Layer 4 of a small transformer language model trained on English Wikipedia (9 layers, counted from 0, width 128). Numbers have three digits each and are written without spaces.
A neuron's activation on a vector x is squared ReLU(weights . x), where the dot is the dot product.
The model reads these tokens: "end" "ing" " on" " the" " t" "em" "p" "er" "at" "u" "re" "." "\n" "\n" "==" "F" "e" "ed" "ing" "==" "\n" "The" " d" "i" "et" " in" "c" "l" "ud" "es" " s" "m"

The vector x that enters this layer's MLP at each token. A number n stands for (n - 500) times 0.0094.
0 "end": 574454315566467389714807381298547546746661463290472332614522507632469683618404496219514653484325301761476696475404297868534358693619512550543367308341378376481608626451610360480533620317455630602345440618575424573343691800506407383387380520337655634478518463653437270480729693563567529446566641493584465337323419273676560422797492726635426326418433445507663591531521471400637532379782
1 "ing": 517561326610541400743582338408597482581729568249382558692470402719528517720435416104315708560331320864460638355469478824489377720646478492703419536437432330569545537316723406420404508534500485662462592509371312425354499728651476481536319429447673609502486465572562266541589728582654410552628685334514446200518467229527667344706546661532482309480390462552614521427411325507436702324655
2 " on": 477561284600558568597588426582710530565581617285323439594339373592459697655344455083072694464579324775341549426473398750389530554589293386690288499430230425649643417317745490429212473427718425587624559589444282417363423658676510391342456360512609634572639478410619302628454584649658383460532637486572387386404582457652723380518572563537365249437491433443515541388252462625394695444583
3 " the": 508474265635620413588534496562766484396611440332259474546447200727423538603420402199289804468600326821532519389744402625378513555545330565750295658497318339667578427431741342382425567387602360753570660609575152504314573662528521374474296487286647515600575494480555369559637490783557461635517493552623369482526423378390758403659657593408406367440335479553590498464383479521366533184521
4 " t": 357337404645256527732720469435745268476623409356296257347606423693472736468440462207335714242411574566459362645545250647625275662544418343650191443512359458647587428341684556552502617298612537662693670536480272597351546682499567555424331581289465440706558639495618364662257427621607468549591434637610499389466580309549688677448666515259407315420277414545586423645358592565449532414428
5 "em": 225637507427638473575812472280584419683545367317285374561674435705506503433362384504526978270503338414300541637509286646476570611583533406561466587506518331575591546389689485484586436517553447491328672564442438482375627603555363428586443554215626294534580506455453191341317544646698412461627330505462502549172726384085756667509671571551559408303366493348558310437542498240495678549521
6 "p": 471553479642383363523663558554496294422345821329202326643487581632407560518395438531389651298369609596105527419490627538515688482449605497553347771476389338590504454500349444677656622372705635467624578537344405801179734505604503372453515515286579454373541433503411288354386754750466592538536549429565472353174548372566799667666227464252539424418427443749408238620645623623458590336462
7 "er": 381334586582445326462475576581447405560511554363255533658614394609418475604594462365533709570577620850258712586604340627591726460541693877167427570571206492281463561466421479288377351553672497534595397627461431367571707521588290357582325340342517563387609662631540400520559539608567344616582544348634603471091475397494824686751644531467461584444173330421483413324451575491449716438705
8 "at": 508520654501682374485523441525480493674611488305430481456612415584419419919601526363393730442289424764272834484519439603624533413538644564408154345410355425292462671691483321423571385672584486610521395588427262366396470393661373679378357491399581448412615694501531267608397608557645422385702693617611629435237504227374644519779377580365562564359466334653682544762414704611558760491544
9 "u": 444406417402462411565599527307545549568679540238575636613554671515446635645575464334478702365271506889254542565543524462377539499594891488264284231438314438479420661665584526461408557540595507791506528549450298436371573616565478617399554678397664645307669766509533337585578458410610320731667800492635636389437440232498766628703205399256602567558525439685590484623333478450479635333397
10 "re": 382482318491525421667610592300496445626691511155633495517587201348486788780432352453404872491462340913464559431443422580685328685577450652416264481457407358544515549483506581406286506419720334505480612576438425329298558628413414528573342617223606524568562697387574397389395779537692126466628684405475551432509298358338729457458644585348511391550271519637537401467481429469475647603420
11 ".": 482541460595378439631433417477705388425504643242185389647346368475239559580494480146337758407476376721341630356562489573475579548668297566767430559617434716613643564428783533387369374565402331673488615536475458405344421492449687349502360417170643642596668424755528450527419638628507340675631546588459391316571409334461827514728571583691368160556489318428543638442404512775475467474617
12 "\n": 627451305520388510643573538384489432403476521288368482513489316614276567811568469303523721307420360658356645469477363366291647455733488537629408777496388416631696529426794514239524520443645219702508568525510395402404596381553654455633359512178449762648624415650432425627437657685412488609439498585575358482664535212448773476699612564487282171414383261224567425390481511674322495539501
13 "\n": 663443237473314529711587488447520471267555499379303540468437307597237567771542459338476758313450371554409609428536404394388595462756519577599353711509346484685695503406788548341523428442610133861528571514494449418397465446520661536663464582114405659610527404616317415473440627651392422485550460603624367454543517296350801495643735480520331138398444343258607431413538512602307533595539
14 "==": 675475336594444453685465400561394552344524461366393360487317256469401615688514349366498792546365358822462504540458596499248387666520144443446375424471438737510464305466761559397704182215490501800602598617586451454352556515624585497682323459194416456533434457594539388342524509593571353508590635512604180547333467310324689552473691237362597262311513284497687356491556308445371516373504
15 "F": 582357509662286363724765444396470288221660419510243552626608391611474559771313443342321722294411346574421562434505485533478552680586271502691416469434372545755628434385507401611392518197577506748591629631575459523233523520806347388626444338341703292674513572650676344558437408623449518653603607534512490517582656304437752557546622622377295332455387406386728558465481791677433396654373
16 "e": 418488279461370507499715608428530419270766491503169623577663458526457409594605273348609791420461482719264562688604677726487632596434324381550357369431449588413481206498713697490455781302747417650544485467331402387333544733527444687735606282207597325676586570533540521612501580746333508484480602299587460540431528282569566662514379530282446282675444380540506574472293764616604525565548
17 "ed": 369428307234723558662570691487382415604580561457296542624466662438468677765612344619560577401381620612444490442569487699573592496623684540557229576614373454265660526373589430424676421375713230739621692616385548444301468867392653544700400402339575333424506430405618329518682692308502373384718441235659390344377302450625550434570551511675493373302524506444603430160334762645560696580491
18 "ing": 442508325357631499630508487343481336549679632177343606714530340554653626971428486437450632425261426719499523446450523783707407463614529495570347399326418383365567594494691516344536368594592302628659541485171382372318333600533597432597315478457572517543401510488646265395682673536701362474776641479518425334413294429426729391656549502558523353380635446492801355293419280508551678344435
19 "==": 504529414557378505614437366390468355179514660348446237648411295512486670707548554260438609424358354712265578640397648581369461645623325436552197325490572746360445470446795510263446222438428472704480443674450469513314529466545537485551298380301619609533570545702378340530523784650495257543668568569468392523479381307411736535753530301475218214393577258608621413391500293705512576483497
20 "\n": 652419204537370608669583493381517459237522538313361530538481339620228532773546505355497806264403383515303616518558428348343520418710579626615345720518370481617679571444799526294479459483611181768566541526466437398411529427474611425583467477217438667641578450665336405473475626628410411550446452594633386385525429318399774507658732466532236119408450248265602417411494539682393519661564
21 "The": 599352363633572518579503600468722527545582278329287492571495083573272577616472387280259876404513333679424537468735505603370484519473411590707324639557313419716588499565757404402482492439614286784564583450659242422389628516552420255536431421205575491595400519512576309483604474739468311620604593595703298424454441416403722427523714674380369379442524290424649466500450498708365366296566
22 " d": 338294349582193482632717587523480420214620325406425275387562449528375752631563436329386654112422486528327457772654446525600311601682475321649319360605288466389578426532567671401703513314564443671549685666570328308461533497524463534626481614181404465842461522419596341696515504643785402576635559548652309479465561614383702844508508482334461324457384405440547524487285558542419677565521
23 "i": 414429324413502471587817519358347527522617584465330283484697493450638792612507224426456623179374440481400462542594556376502523239591443285592553445640365523663486458558662606500645545443536490643332588533573473354309587603272374488780493534171613324517642443413507317520558484431730632557551762485763208669394494373508737554666506468235346504239746206542740508621275568427395431622603
24 "et": 528242369359310531681680759635599548461633596183443332611755535617605825785674368595579756140341509381311379517315303576623570597546459480571386534583533469466527362566660636653636534589621565369412346718448519534433400780515437519566586446204515308588405581526532182606258503667635454451793462442597512474348182612408540423434771693382458523503591399413636500559536528400616451640563
25 " in": 279487252595588475440501658618872535418674636407300491464531206506459756726470422247396789333390622592240487453464568597650482458556550199707470454474268339614809460659729613426425170613528504550550589695358460518571432620726558368517479572371537436517521504522573244528427535798472476547737680415692219497418424426354572320538656417495331380203530487325656488588472499547348601511541
26 "c": 451544492588491474485652426464583470133919620412502472590413346518441803650580534366375826275341419606256518627505493562589631603509484393575402519712362427541674518615542400311593373468482535339696588618484401620455398811664540621569300423292696638431538560487518258447428589645464339498459696522585141714522453355512708751702598488122390215313504564497486670608480513308541482273412
27 "l": 268522417443477685390651439588395491341809677229348543472487308518457655557637396357207634301499335635301587515599633470492571510662393516308519633630422747524546510638637477373463366352349383343634554525522413537368785683705320494640377227395658677577400545451432300411334608492566584569364702588492205649569351210648790538652335347430282417469396354532542334488752757370368684433491
28 "ud": 540410374481408590532489285275598510535362531229418536595706418367467562566609413451201555297433314812362522629515350589584541777694543559504493487617317228641555564388714352381483303444521289397553316673610352522378514696609328396767534603185479598491812722694454304563535619343525663379252603412613507446496257341642826421505719574521457562457452416490602510760599585521290509701531
29 "es": 389569210444377506648530214415739521286838525257397495742353273676439616701491388342318729421447284806374626532407564477567683455596390481622502587473425350613643342534619382539397296661542481398465593743387426463464232701635507347535517346306530617504650484622467410493537747588784267450472698430529423542333240220540618148438650336425402431382442507591442443584672456465313475582492
30 " s": 464629414497336561536588199486600360129675463379104399535459365558326592653436722320294795156457410612365639624653401444497529552660517395594389615646347344557584528434671538461552406347582457594526635373585347432556526792592484401584377432265346342657607698544627358664441483668693404386528577567530360479512353335519673683616828578293273424318511279373664548523427577613410672340453
31 "m": 592346336714703598440759395519608123368631502353176317521576267795319751404398570484382878314413323547477749681665661427523514670642550491674599458474510320676454519471519641635481200464538499438475707586455267667444419694572308397515360576246583269761597487348511452561504508507498364416427514601684424407496500344405595692405512574435376526350597374394585429502594564227506630468396

Each question shows the input weights of one neuron of the MLP. A number n stands for (n - 500) times 0.00095.

n428: 536275455658454627554538600606326479532401615626392360448514420480487448568396646514517629737574537564566389593400486708553425404617608530447451685345462458682526364522523647343438704473316686376442472424567604616428706618404520327480564438308582568537573500366656580467777464411483622562514468520230503480588563521527372560177597652639591387397343624540346500535453450750356594457433
Its two highest activations, in order, are on tokens 4 " t", 0 "end"

n349: 575463417444564602678446344555530405682384612442605598532456463500451551568633503431629646585528287500439559420509468414377626434350651352442530513468652288497482591614488577437519322297657553452408615468699611457512254459610670369575404589506442362689405464358531317628603461539525388557304500494491449372506622395694516347325515576740466578556528534482568494484667337655440460452438
Which token does this neuron like most? 12 "\n"

n500: 486375416543691586441353489525615492362359511435665667568455507471638355552401367515599433583371430426515548398377440416380367511681785376713653515214694610337437496534753769388552594515445530718567492337437635449436456632560453626619368470570514500449707450573207508273393461726358112305317465459560462603463470477408393323448617475463412548560262497540485523338592604507429281471305
Which token does this neuron like most? 20 "\n"

n351: 769577365461464510497614530562513531507300503556560602428609645710603406480457389419681324437587490611845386438398633517394486354529330733589464395308374420400420473553599377283568668557603453671500651430487397503617349494398606406517497500396493544393599636679638701602473750546514668428445523557497479345476562731345584532449643671439643566513632414573616606384560475548582603630386
Which token does this neuron like most? 18 "ing"

n431: 398246335652487438527451383427556483333453654530503487417666353440554428449551493374602500580503476742574673563346549689218706621372637399547625400302686496628451490516594625548541622411631353479531646445704602406652572407617598544603517327595470606561359386473479440237623559520448603690394395500500347316493500629637469518579510664421777573360452525617439399457456422641424601662337
Which token does this neuron like most? 16 "e"

n193: 397551660683379472438387625719443753306460284493503700630654750564592378472476569445332428510638265589344521532405419626517548528500372715456457382507671429334497393645426429545724461541565514472598384357645473409587507390399469621469552595462611656500609496415278375503541497477640400154326477400385535628517560454676428421545592341769503535592503472409575360453627399325423449360551
Its two highest activations, in order, are on tokens 28 "ud", 7 "er"

n269: 517497735485500518531394517608624451532551376426493415623458419342527371393722600407507444381541687448511576573754416582503482535490653541625400587556494543556309542352490442552619613507561483542591514295593543287677245607430599400590768213380483316531510751377535375416638483396696421413390374593434394407579422345662472248344371463352315596612569519432500423414466345646553405249462
Which token does this neuron like most? 30 " s"

n462: 559351393396413622380331554476372668340365497536518431223236449371630524430358454650589620520488485616638375497395566509373442500626257430428562503575672614468535454457509400593571403518567546646593441460537565584435476434512555436675482671381381370503400201557534427395512337384488426491522688524516509589396538494515509535475645374454679446547435590548482397519619414371301597452604
Which token does this neuron like most? 14 "=="

n492: 519774446458638644451584732574618453346631567548477681447550436468526513421617470507598462583484421477423500479413443396494643477371693610449503752717620483308441546310339477533477584536620310323503594682418535352468421519510451382375578304542497612536649585587520530577438294589630461377365497588444550533703466628608493394609481635618422430434424572584659660325341579223400422382585
On which three tokens does it fire most, strongest first? 26 "c", 7 "er", 17 "ed"

n25: 487632458619634570630556376570437441393310567463395587639573306513423352681476541394246624583316541415528551368433611537413482541457518490433516538542506475710445349411584537590417580295578380698493479577384625286477503355552527353273520590684390558385460607554586253447548467527223425722348546507590357380643567686497367258459449684524551570493617669399460712489327307343562402603592
Which token does this neuron like most? 2 " on"

n272: 540585627561600507408514500493527604440483732653446564344386353477416408551672575497140552414544401510472480409507417304470525693448560294463306569243535257680653531372470527404507413432517415448611416349554543470658514500386632616531571597391341627636446457396623461610442642470680514434535366551262559425701735371322275393397665543462409535682692441547524569518483586556749537573459
Which token does this neuron like most? 30 " s"

n192: 564375449370798700349565283277537718602473377479514559482333400644614446276438500570670447500486616483633458419283454625262481355594406274517585358621352551419550641425479483546379579682490633418560367483409520442409549474401580644623517632437377387820614573386637587579728449548518570660428369367355403430588388364581546569423369473584563588377422256521545454412364581645532597616629
Which token does this neuron like most? 23 "i"

n438: 546420477465597470625459633557358724386385681471405334385489522689514342566366548332356388647650614376500650594680589438410706530570591507493507378500634417380409496575098417452652702562323518742140537390664577539550712379652605581379442645507407360427637489435695708464654610585548309582579398387641567441379451515427478557574594389702453653399633483558619679508467500265541637589471
Which token does this neuron like most? 8 "at"

n477: 361575370481468544457470468433560731617302437496654560496401288377496618518546543561433538416550725720426407483415562436390481423628418725281723453581388422538724572301479351500526699511333594496350327418511566496636442537620293601460270570568542380321560297464616612451363685454781511551511354532482599313608470397630298372627525560569454621709369309433450559387239342469452265563396
On which token does it fire most, and how strongly? 10 "re", at about 1.4

n326: 571410625511520527598541474358601545472464282536336553671384596447274539634327473601455468465564429352569617528530661620493529500387573560444662571565475420439648426531513683442507414399603470678435565506681416586594661462435706463713325285584625527497483276400598462375715327641394389548611329860480356436493507441662298226659424615557533622436490525546540640352457444584630457392473
Its two highest activations, in order, are on tokens 21 "The", 17 "ed"

n143: 586357454598644503634542412329347591579487433618534537427455389520500233678626435411440454629459552425405661649659594371348467462375680463433709649668729482477507403436412608341563377648493565587615398241702553571437349613497459593531562608438276393452581664486521394456359726523490376441564381428556409397641465521359510264614612739407367423546462503615544497493466220454542704637445
On which token does it fire most, and how strongly? 20 "\n", at about 3.8

n305: 503696706435606683439309703610507369546537343563385624400617657546554634425641483507363341386510394568619527478467431621600713507467591672566562503476455416575503793379370587521369562486611476476466493490466415590569520327538520500589348662453629541517156500443439595324683608361534633596482464561497316446361587364439551606578406291748409497361353634580356303606517390334441540309534
On which token does it fire most, and how strongly? 7 "er", at about 2.5

n15: 458382500298711691449341482496413485508338537426514691287412337525578497320525417378641569271500301647552522354394331443433485606645459596620434307507389400559383551399433351340569555403322327434460621480529583242643583486373393536326604354435626554597525567408518537367378273504445637701437694684259673363266348755576450308410681454435664580582540411595532460406429643507515343476579
Which token does this neuron like most? 28 "ud"

n2: 447463521691324583480566493420589833553387605530354460562552580440453536367655428388373633497677565435427497607460250520440413717546440453493493428358666570673422599538607507709624618367453575500569552590700484367579571439438588681421663396673381407389460581497486546424537572225472640690588359364293351565728493782428361457510513550548601383451524453283389538486574653412372476358334
On which token does it fire most, and how strongly? 4 " t", at about 0.24

n138: 546503616408516422519520402475618356303557424450695541369396314585405491426487574481400417416478539538487602320355431516456371266666414554519342562621557619639436436605475478455510457539646690389324474536513407503308683563510630503503711669573613409637592483313503573682542363450428670409450315603598415343648474582497465684281430619555643476610594532686373510510347386595392478329449
Which token does this neuron like most? 4 " t"

n17: 557506533425601401609512445425566263466509494650538375446670338480419500565620462591366604456465612573542641462315278313630556521619542585555520631605506360506452639539532517429593503688404187560497509342653540506551571353476488541456562303415463651485549570584314497503556471549515476446503460503497470459606567394568382402535276546653561495388408470486421770451468534508533625597670
Which token does this neuron like most? 12 "\n"

n270: 612520606674333618572629547604503695450620458440412658417396513363530651374534483558313399388490548514633568321564406588463522569398630713406536293545602563569298394618523594569732650759483493569822545523742336370711507272431652456438449406653547397605517621503500391553445411467663582562511336473562416497596363385449531293596631410343615529610455503480773462532409482605337487450446
Which token does this neuron like most? 21 "The"

n98: 615618462639520609406689375444269346415332268500545339796567685584508484303589664533585390112504504459698136447500479561427513459657432480648484508425450525551547430492741338550583462459662303575371219643590338460591414461707358426405459612696448401492419359585413398604656595584247549633432240508351492254439226441352500513479314725348630614835529624492545659329695474445242334587529
Its two highest activations, in order, are on tokens 28 "ud", 24 "et"

n317: 709568790601578438519340675318400307555738508674458493616500616407451423621399561485418424383891344405617496462634624568451581546420430500678544596492436574580649317692679376569419550511485664662465780378515431467427363736331553424477436357583452672564451524301500378352762566522438340257379361379619508375451520473363439064496384493397703585612439556664560720520432599453589440378564
Which token does this neuron like most? 3 " the"

n237: 480587695489634428415356783376527521636297366596524555457636476483607557363343415739660634651468496577579500633500403615417634429567511528380432454575632442645329553668617264819379536500764546586333690417461595521368363530663580606659668564434432606594587445497532580503339364466621711600457547605646654532560435572634409364719420531233420582617458523431663421350347467439578476401528
Which token does this neuron like most? 9 "u"

n46: 353540577523546697503216515530585608448634551619571573548604396564632449559509612600590467445450416599391615529185494337623493484353423562601509535433515442521539763666466448440336516410528547535535586641655518531524662603352555344403475623534451437747531532408732494567376503409651637516503440584450401606553317567381307373422534470472617622592503628353595538598420471443475460479726
Its two highest activations, in order, are on tokens 25 " in", 24 "et"

n446: 331510496442523510500518439571420493686426472409452581647542625403476764277500545572433477580469352627373627566588329435591464208358496378668381569643616539236510579599406439531604549569503558367305472461483361302513665261573663400517603375609567611575429418622283429637476766660403352222408540250420395600411613553596315357479378493428401535435483531348568444382469565533493483633473
Which token does this neuron like most? 17 "ed"

n324: 450411578496362370586567534510523602417328404416493537489472473446677526342493552290568441471538396737426503443642661551432438392566248626584437584637671386394530680655439306545556475710524624644559577484497583389636452442322544507569387615582564497719453446252420375621445270624556396605699662352360306634431574701493521658507313689224398618392510617432415535435626543517385326547658
Which token does this neuron like most? 22 " d"

n178: 317497416568394514551455477543533772669487674586426593531634487388423429463634564233206558383689452517545517500384386316573504538650629651195533349428376507425458636557377527490438289402413527521325431331480601573588514392719477524388514534473418578530403525520554580520426294270740425304577425470527621490426619614517405564650330540741601459487401559463607248521483373425507356595574
Which token does this neuron like most? 7 "er"

n343: 543480307468493458520639367660602604355420413649514523531421657513406301425429388483461451408374480568416602287450407658380615473520594500443474500521605616536455370579447346274559538381426405611386642385561487427421598548445416514671351555304305462473513482621418819725262336431559354545616366694328639551626587458476473518278698696558433576558394544520597434223571631454628278451446
Which token does this neuron like most? 13 "\n"

n373: 441514518584444303558537394419364822556690766391500489664577652693631417371408662507500490510583843418456346569616489440415584511307356550461493344493382333697596612520574667511656401417532414482435478530486448518250536493326276576543432518479311413482723537528374515633450594483198640340404472568489584575715515415388389144424337504597521500493533461493468686301397631455442511730536
On which token does it fire most, and how strongly? 28 "ud", at about 2.1

n338: 699253535619838573568465607357810737712478446419384493676691367460322338455426470470360453581406477571566654552700431534548368591366450455695489504439556608529303451549563526659576873605574481695435523411496547393725305323561459308515496427466332557530226340749477582507523667551386383572504410564515634560564697427685616378564300434481481587557368424511452565496645520237477467310433
On which token does it fire most, and how strongly? 21 "The", at about 16

n367: 237550670748361492581386534515638761532410366597485421625753323590727680324557308561611573522680404297417317429545317625526585302574638500748596639461558646297485588307654398546426531351428300403531312258668308444544542569717599377646447446450362705451538608746384682321588370440442488391401496469535602511469386567454615460704542545531466835551523321549587543452515336500484432637469
On which three tokens does it fire most, strongest first? 28 "ud", 7 "er", 21 "The"

n239: 563496526426464429463537504286539374405496617414620500396396453703540556464431324358500472206752529591455573544504236305601481618602406590575641478619644553518493537312321327563563549489583398463518369682555602862687347627662536522625475637587564445330435549486617591247628454450578398581489489577445746617617647631592277580526280350522583368535721453586742794679486557570489507394362
On which token does it fire most, and how strongly? 26 "c", at about 2.9

n58: 537689291449541654536497506472428707668513420550478383356310544566519621519411623568510445452445458529613420494471589564471500640599274465415547549655754420537648578509446420660359457632532367579585546491506568563428490594539510510335497611423635419481408560564406817418416409456611532513380587455624457381477357672468555480455602494364324470650640553551344536824647757324490554716651
On which token does it fire most, and how strongly? 29 "es", at about 2.3

n364: 597619638670474458620584650577514561543391592420400694587367533653647543399389537422265507601463504478772377538441508703471464360575761570558529526523486350547493639409387231466844458690699564572424443493466579500522560616432622347582485235704794365622555395511500473718593486478553272542450801418734569724437439615332217453395467522616456590397549497588386618551219383457686618493571
Which token does this neuron like most? 1 "ing"

n318: 425699417749538643687514628466490718570524561435528358425382593380382278489563458465580564477496250468612447681438454510403519322483395507490412415471596533325590377618359472496368554444583409546397417467507669321493651593418611482539549618392459758737445796399412605651328483401447532553315422612400267525475467496658500408563580761560667624450560529514289643284639460520682715275434
On which token does it fire most, and how strongly? 0 "end", at about 0.78

n339: 416398314456377520561586528472456569597355321311401329484578538418262376384424452371450475479683490667616519536399303331528565412299401615380475565497431318515580516308317560532412411712557552549366549533644420566655400436432312532510648471526597354251560333532506493371388475525497606402600630555520553410545407681436452477639417371539487605552396606696611664423503466522507363547276
On which three tokens does it fire most, strongest first? 7 "er", 10 "re", 28 "ud"

n386: 638382482454447588245805507419618690444623526542682546584587366514539624686433597547396387742507374604493804424514482486549629471514581596486483554390352504462442547490556741482467449432500277325344566608521524268545453358587692622641711584657472742675655493365778422566629580238609378504348503353540577493561644551353507425550631289410578580575402602588401631556699646507540362510479
On which three tokens does it fire most, strongest first? 10 "re", 29 "es", 28 "ud"

n447: 687535242298335626532507510400456489416559431541279621267600427631389514489427581757449460573588535507540570390438425371639425332690613668355425585385470318615416652694669625422636568768483401615550504517570608365602472566464605585720521450472407695545469342632394566545324589479386482614511314754450273581578681193486627346511570452465402497550461684448577532360713592443475531432542
Which token does this neuron like most? 13 "\n"